Layer 6 of a small transformer language model trained on English Wikipedia (16 layers, counted from 0, width 96). Numbers have three digits each and are written without spaces.
In attention head 0, each number of a token's query or key is one row of weights dot the token's vector x. A token spreads its attention over itself and the tokens before it by the softmax of 0.177 times query dot key.
The model reads these tokens: "\n" "In" " August" " 189" "9," " Phil" "b" "in" " was" " appointed" " to" " the" " New" " York" " State" " B" "oard" " of" " Char" "ities" " to" " f" "ill" " the" " v" "ac" "anc" "y" " caus" "ed" " by" " the"

Query weights of the head. A number n stands for (n - 500) times 0.00085.
q0: 399673525227692601261358586437404301332745439607653447515288411561576809586571542414403585403574471524389629414427485711505299629380419670396438597761520423280572525520537270197556386525785536516426439476482504265508612457589482657457588645540541425557570321539509537530487563468238613656
q1: 565185480722529499379569420559583396693425289485394416522649655666274452589476364632416671432583568447620672421471652637582551517135458297564389465498504332584556485672291154615506674721367606608507590585367576604542412499439373415442358569245215342406496448587556577619660571418313621677
q2: 709532553367438500522557649622424321579358476604422516526413385473281578654512456562221481535686328492291345530633234536569578508482551555550598611556480502518470558680367888408551561514617333586525273404392406305527539463555690590639346543457666673368315636617451398455602401283641284409
q3: 616432370094465635346489518529458461539402491396396345777627484555421593642756510705508351586607376527387431671647459668464401570560283464733463479622542365335406437431846766529344573360657443446572515407508484744433649447547432529621508518387457487723574324553344531552541207544484227199
q4: 443375539555560405469500781581543597414522310493615504543440694511375381632497518681589586223629327653619560691494616464713495429414657309503789398507434217533219617436566354428440469527460454644443556463488536390388576444449605400514424478595328279304482421567389619617564558533362543354
q5: 763700404477467484389628517435522439437191689427273540612495554847473618562336512602524258286524533324447615538584485361567453396618541593667417552608466641528495549536624542516534496441482618283443516511351464554571564628538599386409499489540311488434539423496646399292528578495412683194
q6: 534336357581491384477388751631431524384560418622573656451679713514609515452443568293413409551470570395502454419264584650544462659320498342334491154444595510655589506532466385722584660405319489450525683693546619592528461405596421402418390480377468501477409418493413516581387481624525372519
q7: 614440498565474254344467536348336532439448575438693602753171479658587357631323558458583582516597580322467624372370752537476540562643448479382270524677520470502662528692640683358419671559521382533594688468606486499426658318280460511432685492337480617593518224471527396428510425404552454585
q8: 527402410532525650265527265473586488570465644350563416397323583610590829713385436786628519547595348438492415595553422528357496345616793491522539362514522555463610461607315441708484557487690399495495666559383641619527315427447505562432679490791479340432641404342436621549289278364569560185
q9: 231433782374379596454568460627518227519674524459567492322517565394382588595659490463651464427496595521545718573377364625561417428482519341446414446527560504576655570476601326277232443530443559545450425595520342681262409573467615580585676482634425368616501437415538613564591393542505621550
q10: 150355650332483558688665505465814376410535570579580474369584360515532527670366647552418685335470652653401460502325250632496529528441398487477455604348312418471565487590622724560557347366627567317522452408565590447396743536530459656585413548301749365630348679543429577348397619529587560427
q11: 403432550454690477626306439621536433362547274464476332494484673556472462537355380493496554276411742530443737389804662208325568512383468262669434527610677593271686620450479460509241488415353619435656507590561393572665428507620304368486662521722377507474671543461513369368555587649440735613
q12: 521309432324734604542565542513524362528501461411513365344369573608417525678581449504587552411482573458701705380730439377515513658288524489090579618427454527628632514472472225431318563284357613476565326417348254536697517504346577446457712507512603716547683372504707600398556638436514602664
q13: 642294651360391554499422494496301597513762170349473647627566499660464744459552588400549777458527405501445580552755548522355400765406263529529600458516550456665332460381149503589620559800342429394349428433473514667349601692557462525531448439557302499305374450383476379474569706634565208516
q14: 548404427249416492513513410505545671323715607276562418615328380542434386568468487485717421441646763618421479479449514567613463558225522456551558290451626627480570347624511637568422395315366522716274344444352689497431520282476486374698550682665446681247347431686641371675520522443523633461
q15: 292364477802546392485788604454623352664302469485497470466530493195680394452637562246451691432472546451294548405576480550447327551292527339390402194435730329597573522595332409550520630730278583461497410575481470576671337490653479455516486678437481320529628791478548418485309680567497434603
q16: 409444606333530385464576274410339543471682525578561447347438610752448482515536415528442561432471752523482601601324543502420475349334514191482429424437491554478400541660499539525315478452632647338465590735420460536531667558573481364416665753604296470622429604620942531187651612593428563360
q17: 376396334437594840616498437684282496580652378490590487557466307652413485641574480587321234538512611381517517660423540453619538481596485523684393596727531491579543462573595473439312403530591710429600621498399285374570287781364367330679636606348521570501528430464430533489344314627462606402
q18: 394521413661920443528520605711321324576582589370689503446489694502465626517630503523747369497547541460422597530586262455385677472449309403362445265725554547600383457509517565541586708630399592259503428587457278518561490478257561426573412661522339396577708319424403621463399410478492734386
q19: 598625310696558380574619594585317416475334515400474502545651409302526437547515258285546180547403620638563133585316354453540551622410480516527460364481328551529359422349348710498454351509384624336331421627576427472448599429538508587597460471614764547658624759430538569624558499550557411380
q20: 453489569332392550574516705581414425328276590693551468602590550286214455515410532490395642539624350574299525590508288543376340342359498465492453765652241431370606611595543547534620272417603629591312533338531493505636628515513643645446732475620292647481513442540670575749675533870682402199
q21: 521911426573521493395440436341564386395314458530291732675519646412495400555527568482581501464427289462633315512313603702673626382405339336451329424515423439589525544836595410322489630491533553572491543454315505622337721486650479632675505421574525433602613429770335404709394512625571174433
q22: 405532313493557378495770393469577370513535463553538456612467488402542433383676580633500766382474615674611443540389502353320672621458653584532227579624414633621417501310387486548355536425567569976505552472469469513583456659471579340724274522349504619415527674305350327423465511439485434556
q23: 673524492561548598588557286590532539718664616609579578123529476508282334659530490592560662572454763288504761434470403721578268464454476599405446458557651388629460410348412303673463655496218613484641615423573376418735498656385388772356298643371481304403418723507540601393407397349459444491
q24: 472343403273615652564511506333572352557484419528515343541528623424600473673617474537491468424281621680475292460486472501447477701677574414520407506575481425411475571539467583431581365558492491593298738550542440439569279256359438400588602759618435727394354615554596748450284317500567524425
q25: 598738448587303369333315434554348492644251675540446423514368517509582379510623598553394562382550547611553497374377513600588565796687354462630539250456532435594626396410526533756483682402542299334486333396462500572498464700568109694525518249749381501483587258450672424348504623435410466521
q26: 420535627480474302490720612550309526631443485421626344563569390631750490470392582311338441493476526398563441589466519621501594499596678600535716725481310705556495506462333494436725366509562490596212561470399495422438508431433541271395199648392704385436471626722274432528362538403615243735
q27: 507621328331415430626554489429624449375506403519516558397396532389608411433395533606419584685521594405360675439304393402387462570547575658462417550322493501433687444359554431514652735602695496753376497421555340479549410524770626527575423331346427540688416583509539554671635394486497585462
q28: 467499427672469419501394201376298484405359652448488711482651553507660697290450483498575655766342424724581268504491665448509486722450612662631600716565261350588660596437479380450455418323329500502506504498560312539480477635518516566289492554466565734570505601376563684714347435604502505479
q29: 570642481500362470474430437354560561472476568431287516308405474426552425435420562418429507453568190430347464551362597789408451613355235464723647536464353544388417504660433433602542328460583484458530583531566515379452402496662770581545616347629695661484678712553599438503466429527417703487
q30: 395404522515456593404538460488410788642385545287529502445624557379629536401609654409461663333401574694750673648608580362623621489358466578552499436429521267527452491470511490636542812682532436278411495625513463275529501568465413277459341310407334742457389423592560286470391564451572571444
q31: 358489657350304529489259726509681507463681370527430559653510489243169536518770534428361503377569207543352096755366488524418642553557408776611582628431270450445620576694575801375487240463679543523660236497461514576516691250726502491446477293259436557410502437625626643761339477525462513383

Key weights of the head. A number n stands for (n - 500) times 0.00089.
k0: 726585438383711378451558650547446493433467465625574618374429787702461774400655623433509502441679529402329623529392507575530520464428200641424516558590405343344444594492467510490610476302553526401616665590542431381700521568533293485443405487290301410665463482666302404336478470456530629616
k1: 610562483548540473429585575513332514424580497591613559566430422488604468440293542643646620393413534426471504364554671433572826710401436447379185721645490540591611563488443461495540650341293489457516378563431541365602210422571653432394415683623442430740582323432526479460440477509333418658
k2: 461458367600387611702553676570621444629618359450395518607602391492577557673404413440543599608664434539480352639419379636524526383389522420392652381593508416529411516652398483725325510491607463619677255378553460630480455379575375395378453304556314347417670471663642490523559452482461388521
k3: 221324538421710680606469660522574543413511315607561206450571381387437384641427628556709452493559543595395334613442353692407288601371438470277724452442636612602243568504616539542567336285574546457483496582710449583516530449491491650674340345478578396533700369541544413585567633561438693427
k4: 537359566662589466544360388622371701482538525555262473400332572431679456503556574384704456457569551498575368448160574329634654781438441376370421494582459530413545359577671330525516375537361595522617552353503508436549503389420537450654506326611389464600704343386186418672435551354531542423
k5: 445446499459380679451659612571500577486497527563531408672645458487625611433642467452323624494434519540306469614352500460520510485432410604657400472559496443429490672515565432599395405698317544525478422448388486654609596596536648484539442500312245496431418378313673525328596478788384656374
k6: 562614678588584241455516488379411508474434657636577364507460318227509315352569494452610540614432473411461448400617619483471526480552532521528429470439436453727638605657454497451600555510472224567315660566637701350437426552563448433682579526475606559541528468467454588586479613381632340669
k7: 403615463406618492391527439275434606477394555518600702644612408555566572382583467382434538487258572526242560556494656615519377542611490450455676425554373287504507618601642662498700454457646444701541571622506513461254405561492454425165512591434541526548556438531527660525712216517552489385
k8: 615414408549359404349676569500473695511372418529597408479383437467432391517494552418595412532447523756442170642293494500417278393422634629664348430604702501296430593501403387598584429420604645563436496610447375587640378327459505463481277706568685598417511469482644534495731394661474545486
k9: 369659605556515508363356424757676401544614579546408385401473572637393697370416527443550548299642547497325643319478527575480575555369405450536499561441656620370388637403458346575527634563424562425479475390614529384535476429452533702478555640506533578591615494495358433462518440581448402341
k10: 553340444423604380609404457567527418534471692362304403405599554643507470514525510651378561575674498603613562426562428511531563582435457479346728463175409630606379427370494431592494622310778515493647532663435520489547327581546630524607578442452509392559459511513291464477566711466343190578
k11: 544700509517638271364597560506726390474416504390522497535486497542616422373648624538390436469468566419654641628538574533434723422681333428530427584398625568424722524315436396531612762535474760296413307377153452425504479419455348637560607507394278573843586375282510528470478602612693486435
k12: 611645242429488484450492472433422324486274703440539754706394662431470685449279585564570621516636583436296730428529458592309299521553497596501243488681555477482535423475587459520644735527434568523676442479458417486399372688422454395472458461821273657700698444501581506361355322511425291341
k13: 411437583533714465699474518424338474500412336654353462597575657567431429518390584438516475619314425488566734498396668487564598635467336565578478475710591517756463620399339530339457380362346598411345533399496682433562163494254449609665611411623535517343434312456515288611324749393619385794
k14: 532459388760444510463422392515608215360452510552466506384302286444652691529478515377505647532590573621500515242334505505576657673426372501481535329497600547349529509565320602519437689487684522717461461520708487386459573501335665533673517545351533748416495379431602622460451631429659670441
k15: 506794617627413444745705318337638384537465656437562689411742526513447325419516475451426561575424252444658692290514552629530519609470493365469527489431331470496529504409233302415577625531155434472430310537555529620429271485735454623341597690446629561653446774458487562488303662448498246641
k16: 384575394201649278492464494519599453364712585592543525727363455501599541476434508308509738181620462369538664618497422587383650455465414518416441426431464470449353426339393385644510427300546629621381580596423582459586716591559637429432464496444608664514533419417484595307622641609501492563
k17: 415455250537689405568618424445637500317418382666732644444411513584617684564438455603622506461524543425583630790618389487451477408488556396505391429475475587441301503609560417581660560476621512379372540499481543472615517449452582404572581605520296245353564409449617261301598470659374349326
k18: 638701503587542358523497574517495596495330587543752491654490599509573528632657502494630466620494567406465369387471441473485568400673356530508482413407513478450421539355434436441678623571298404712464548402651587620651445526513487752480432416476510457770579411182650516535521320501489400484
k19: 482630388579427486643488510496441577466497464272640449404523326290409431822576404361586549627592608450491620377612377513424632317529476524472601593429595404576368421527582542636425413590547445646511483466547481485471599673331669536578617490567516493629431599440489550605385398451430449477
k20: 407383654501587379484484632557369477887542387394435311297446461518466577577458287379530727188642521410375619413362339602563566540363642459496855531667474390445502567573565642585410274479480680572448412337496271409512585580485611717372619238405409290490690472472523724542569622510627557389
k21: 353581578344431668633793548460554505378399454629462297638529413400434538297618625426416381520489402568317443376590460534702522581597568577602540668605444378410485714285675500452658405635567454697468498553419277453428598432632608497557453410417410530459433512788308447504401298290485577717
k22: 597546318465403633546678403377654526522337475577514335502626617645494431514452534596413399497470590635513643352438421533443654488660692234379505393392617361561543455496452493443490424603450414567293606604410442396478342657533593525439581523567485551388588392748774451654362385244491491331
k23: 473593675569494483545479220599629409455580622736582404582463608479719757679603491622385615531514379518688384430688392562488512512319613454275373503395564425645492341458400545295392465412219425581446485528367650591420457355409392853437388759697583588238494408380693497373333554719382222638
k24: 513429524530432584347533587327881377515586472419714456305455482585629382760461485502648587276449652518515430473374514580589363465405394526523505568436309660535412599433466507577530610552475456635330496491669581572287519557509435377437474560434289532487441572492443588417476617686649429213
k25: 412573583438430450579523598261590375611350519397326496562447576400556525494569688606535468428295552588270500535488503502319470432473386578534392580591497272549766544559577638583558527441448532513816442536484539249481484516567673559552435571207694513490317707470662423621385394685722484457
k26: 523447352421664351642619366449330695386434534609566565723657232665353464664566411532562578590603382719627503443469734497444447408532430417577505622582430579550379608444377498440612467543607312533363622466534610620458459548269398181396417593465578100457424533666604459576439707372502524498
k27: 502376432401403389387441480641512446480545256533421432327445548444360394447407378470355533600481594432351616402542465599499539498521726437452552693350307452640669542565334315358381500570638462624558523392457518453471650719797491670589479570492532486449393532554581667516354537519402596548
k28: 621476639365323741435425517378490658574406512411581494448355427381389469482295435364545386505559633471445551582822687509555348279534750718567579636603440438650629589533361709571553255449454582395441468564555501515510606347395635605387552632453554491419299274496364527542472328432470396450
k29: 613424398481540688531595660713436509353436542430460532398540401546416595429656373361618487509326455401494388392429538467408483495631479544554474494527612339465513587550474508688426479376593562473550386384527468453401613469548534583575488498372700569575544566661363220582724383498424555747
k30: 309446433791491650586548608565512504380392539430417580703615630472474388522417499515551629413441515437559516469546665343531502438486714524564391521409183676519524472467299557471515540452343466543550405615483650404623484645448559396583425516302419652320359334350569469596428565562455478484
k31: 478022592675664568369260568668454428603609496382502428227431528583479482429552455487606463542740513458326491516666555543536491528373389357389768562605544656410415329516541578465530660526578563525564380440786434465470499365545628364542442083387515404541545562718451451842560647320287628677

The vector x that enters this layer's attention at each token. A number n stands for (n - 500) times 0.012.
0 "\n": 533291539501598526513329497648416385563586520477377414381386530624410549561551580628526472541664498490456439532395410399456534559474434406464746464622587585358378389493648604647378502431774567466555468330680485466426504465455440535670570234508521419452542322506498483686517578499393589496
1 "In": 473157574442581445472302419681404423670596505526446392302509630547535567536507513539551573485690553478473437666338352513434604604350548463539756452528713600355289388563557515645420491466550577600556498441652407409399588498430545453498511398552506423438556391491332480549533756450415538497
2 " August": 476181520545556458429365369693422509710525414440429369235540558635453568481455496609532590468566617435499411571365397532482570671363586460543617559482637641458395421514553514680286501403637579461624591467628445523502605482441439475569460341598459387416635439543408508557479765368380590409
3 " 189": 493246473527559508522424378688455566732580564474493371334472539617474595495462517653560528413636638409542469566429479528483589514380560450489731476466655645470391402442583449620358527422627632420492609406674370482459526542441521369539574195530432345375554378567403521581465737359398544439
4 "9,": 501158548461651575403501385646396449680601521480534398326440562648483596525450448647602552516725555435510509524444366446493560585361547439494693451525624656396286487528601457541350439353625554492552552435612398512447540517401494435503640320552433417499626394579423574517520742364302513442
5 " Phil": 457126474523653524527448487626525419685548458441439387374376623677458541485470485517533506477568600387444407508425357539541582683435487384571690513481625622513462358537623417563397636349665555544540458500658397423497536425541478443484520242608466352394565456560396550561523820328438585524
6 "b": 435242637574588456417482437595393562565644503461424327278386654542471517484411480563489640456626432445458485408422396506542556639399567407517677333416633688525283453487604409599311523391673627540636512480671410529544513518521555453548570310537474414528629489591355519567480729453334582439
7 "in": 431110588520576356449424466696504484640682572487391356306427613587454465517559474543540706407649482489498506525450399544527636576485505410535679440477594610402303421552655380543351528421560612459512537507683413506436509561544638472463511319538453430447596362552365487563479774377344591485
8 " was": 422160521520602535512504361672372359598540388522399414345450509580478511491488423624507644505746575464483498572459450434487724665444527475416654455525548677449345451545559553585326503290643567433524489479663486417357569574437504432527573285516424431500604456608409493562539817394434511482
9 " appointed": 459251569312620476533449400776472413606558439558412572302459457627538474466481501604575605567661498533483453563373444498491620789367487356432697538616616583440315477493488527607316451474517528461503552461679457510476539465433512441472576254548459395470582437605401443521521809360437505503
10 " to": 391047529494561419431419473693486371698454362449431447339482480588585617553520561604470648512732501501449533561430372455504516734398500463425691431588692592532313383541534519565354487427582568498462537379630516483451497559413541409585612371539516447458603423604351456503521771433430415541
11 " the": 479167534489592458622428453615436385708592500545391410286525440600519569584480471566462550526622534492530533509383429442335552744265531447387681477570607595507348445470648492623307517389553550473506521347684479496515519552456519421611573301559514468434593421625432463502496798345412491543
12 " New": 440211514551566516453372456610547484665584515429399304350461546682549515544508426621546645617626578493499475513391344493476587736354567344429664480490616549472355292501479502560397597427538604523523540428727427431528543468443455390471532336680498470470474410656360425511493794430426564520
13 " York": 495186533582619494467383385673493455741525517333479296285507499572520600548478466549600696417525589544586404507463444542465594694377502401501611519511658603534396332476499416524363519400600587482561601442647450509500514420489511394546546217637453424433531383633405505560427762403409572531
14 " State": 397158604501620528476352454595458426634484580367462441301499568562551529590520488555532572522595592516610461460464402513491654672324526483411593519529558695531359390452507461645318502407582561556507514505591411463461509474473452358488586267648456462424604395636341514580401842388376612528
15 " B": 416210621575599509521448393626379450542590423443438362334369602569578650579440453550538562424590513414556514433512437455474623666383541365536704499431552648502463368450612410619345553445555516465509474416775433432566495468469547417552540278613492379509620449685411539590436795385365521494
16 "oard": 409169630448556494433370454643447412577615521373444413326478519553524515534481486615474621522680549557599507415451409519463637750447507434463660491472658693507361476445460556524361517419522519456568547499647425390472528454354544406502586290591446424518686455603300515567423771480330625545
17 " of": 408008477553531401532421504668380318651510491472423318367580558620541574599473510694564613480672490570544525493451428414541627731418504487399702517470557599439369444529510426590426522456566512433517496417678380486561487511470538378544565380591487442469571400466330494541461810486396503539
18 " Char": 481224540534638415594424424609450349619626527390404336203484515548478575462482540515449548430672482495520464542488446573407609705392412437584619541470606643377433392537539390572396628486524674517521593492684330395528557440487561443496592386586515321427561444574380482556551811427422468642
19 "ities": 446169564604576467525408394632452361582520608429374405304435501654517614483511507526476612415644562570629543469430435512457589699384451533489570584513662651527339494498416472526324461395589558472578517428574417444490490501434537411603627343615471291473552488659330523570479744431280569601
20 " to": 382079512513565419438384445711440339659483383412392461358443500575579627550506556641446628484755491531501546545490408442523564680376481474438660554582702594487362357534493479576373505398587565470483522388598501449444478569441532385581637347572527466515618441574359466496464808465411424575
21 " f": 464230561495673492568421381634349367581562383455340435279511514518470583489545464513509520429759465366548561499441509519447604724374519401483682533483519636477517479399551439603325515462570552438624535449735468502543532535366455411565659336581425507444619521627440401557520757440392360601
22 "ill": 384210462517588335501387460742447446675640486459349442419441539651499571514496571584484676510634564390414513497449484564500486749482480342473620538465595626479328486503482479543402491385451636382600510453679467598481495490358543434595548341592541472348569452555350424658437819402404512531
23 " the": 473185492523602418620381438646381381674673516532407433310503479623529555581481490537452542518615540490563543491400470414345579700261535438399649522585618621472397440449611475607329523375528547451499498354666481475523479569426507412642605292582502475459599438616419457523479822352417487558
24 " v": 417204530545653475518372439608354382535625368421388448359535654554541555545472486523575560563662497367451527466385460512578624654399502425452645522487635693551404398485550487649295538447588613528446413543703446567534428547318466389569598399612507521402630423554377446612499746420341424468
25 "ac": 466128554540629304538331512713440505714692575463341393356457533634447443478508556473506573451698542378534501436474501509456571672455518374450558386498561665472457445475538510496411474345496659514527516394734437533546506504385607401568553403550438426436718478585437555575484661415277457595
26 "anc": 476113492596663421482360480625451463696638558437422448394454518580446370419517490514537577477685560462558567398474399493537602778358515448452561454507523648549336452477472528464353613382539595372636481416628417485546500481388624438644599368589476368387624498597408483656418719482323535504
27 "y": 441114549560619425534414455725435380635650548422396401305434607553477513508456495512605674458618450432600578521461481372462605631380493488422645510497616535511341390527613468480450449421452558375603482458671467553570455516393596491550696367506491426456722436557348415587421784391361573503
28 " caus": 382205518468628354604362341639441435626597373442461561322533469562450567492464610623587576496697510470581548481430408541594656639355413494424627544591588652497418436579528544433306468478519596379589491458638407487568431547413538406532627230526500452508578407531304446567577736402398443608
29 "ed": 352196478452617356602478489724484424618620530466428505339419558617504527502512543587557657536776516485540576521463512372520586743348488447391636524560624534471369472578590406491299501389485575403586456430683441510556474519354515512510563301509450410435668419507324451582516733385406449490
30 " by": 408143513455644408504455469702422380705638421431465447405436549569515557600426574592490639522693481517549457541406427369452545663369507459360685550501690646507398377524537474579345558387527649415458505438718515418509453572354452465558638316564505523539659404512402407466504743409426456522
31 " the": 497182496507621430605385415626423404668666517548431443301459460588520543641475504587473568505614544469582508495394463404341575710245536443394593491569632619481410410485626473608318607350540586493527491363643481483547438539454498418638568291591486495501589422606436430518482786317397466548

Token 31 " the".
Which token does it look at most, and with what share of its attention? 30 " by", with about 40%

Token 22 "ill".
To which token does it give the most attention? 22 "ill"

Token 6 "b".
To which token does it give the most attention? 6 "b"

Token 18 " Char".
Which two tokens does it look at most, in order? 18 " Char", 17 " of"

Token 30 " by".
To which token does it give the most attention? 30 " by"

Token 12 " New".
Which token does it look at most, and with what share of its attention? 12 " New", with about 30%

Token 11 " the".
To which token does it give the most attention? 10 " to"

Token 10 " to".
Which token does it look at most, and with what share of its attention? 9 " appointed", with about 30%

Token 7 "in".
To which token does it give the most attention? 7 "in"

Token 17 " of".
Which token does it look at most, and with what share of its attention? 17 " of", with about 30%

Token 19 "ities".
Which two tokens does it look at most, in order? 19 "ities", 18 " Char"

Token 4 "9,".
To which token does it give the most attention? 1 "In"

Token 29 "ed".
To which token does it give the most attention? 29 "ed"

Token 24 " v".
To which token does it give the most attention? 24 " v"

Token 28 " caus".
To which token does it give the most attention? 28 " caus"

Token 21 " f".
To which token does it give the most attention? 20 " to"

Token 25 "ac".
Which token does it look at most, and with what share of its attention? 25 "ac", with about 20%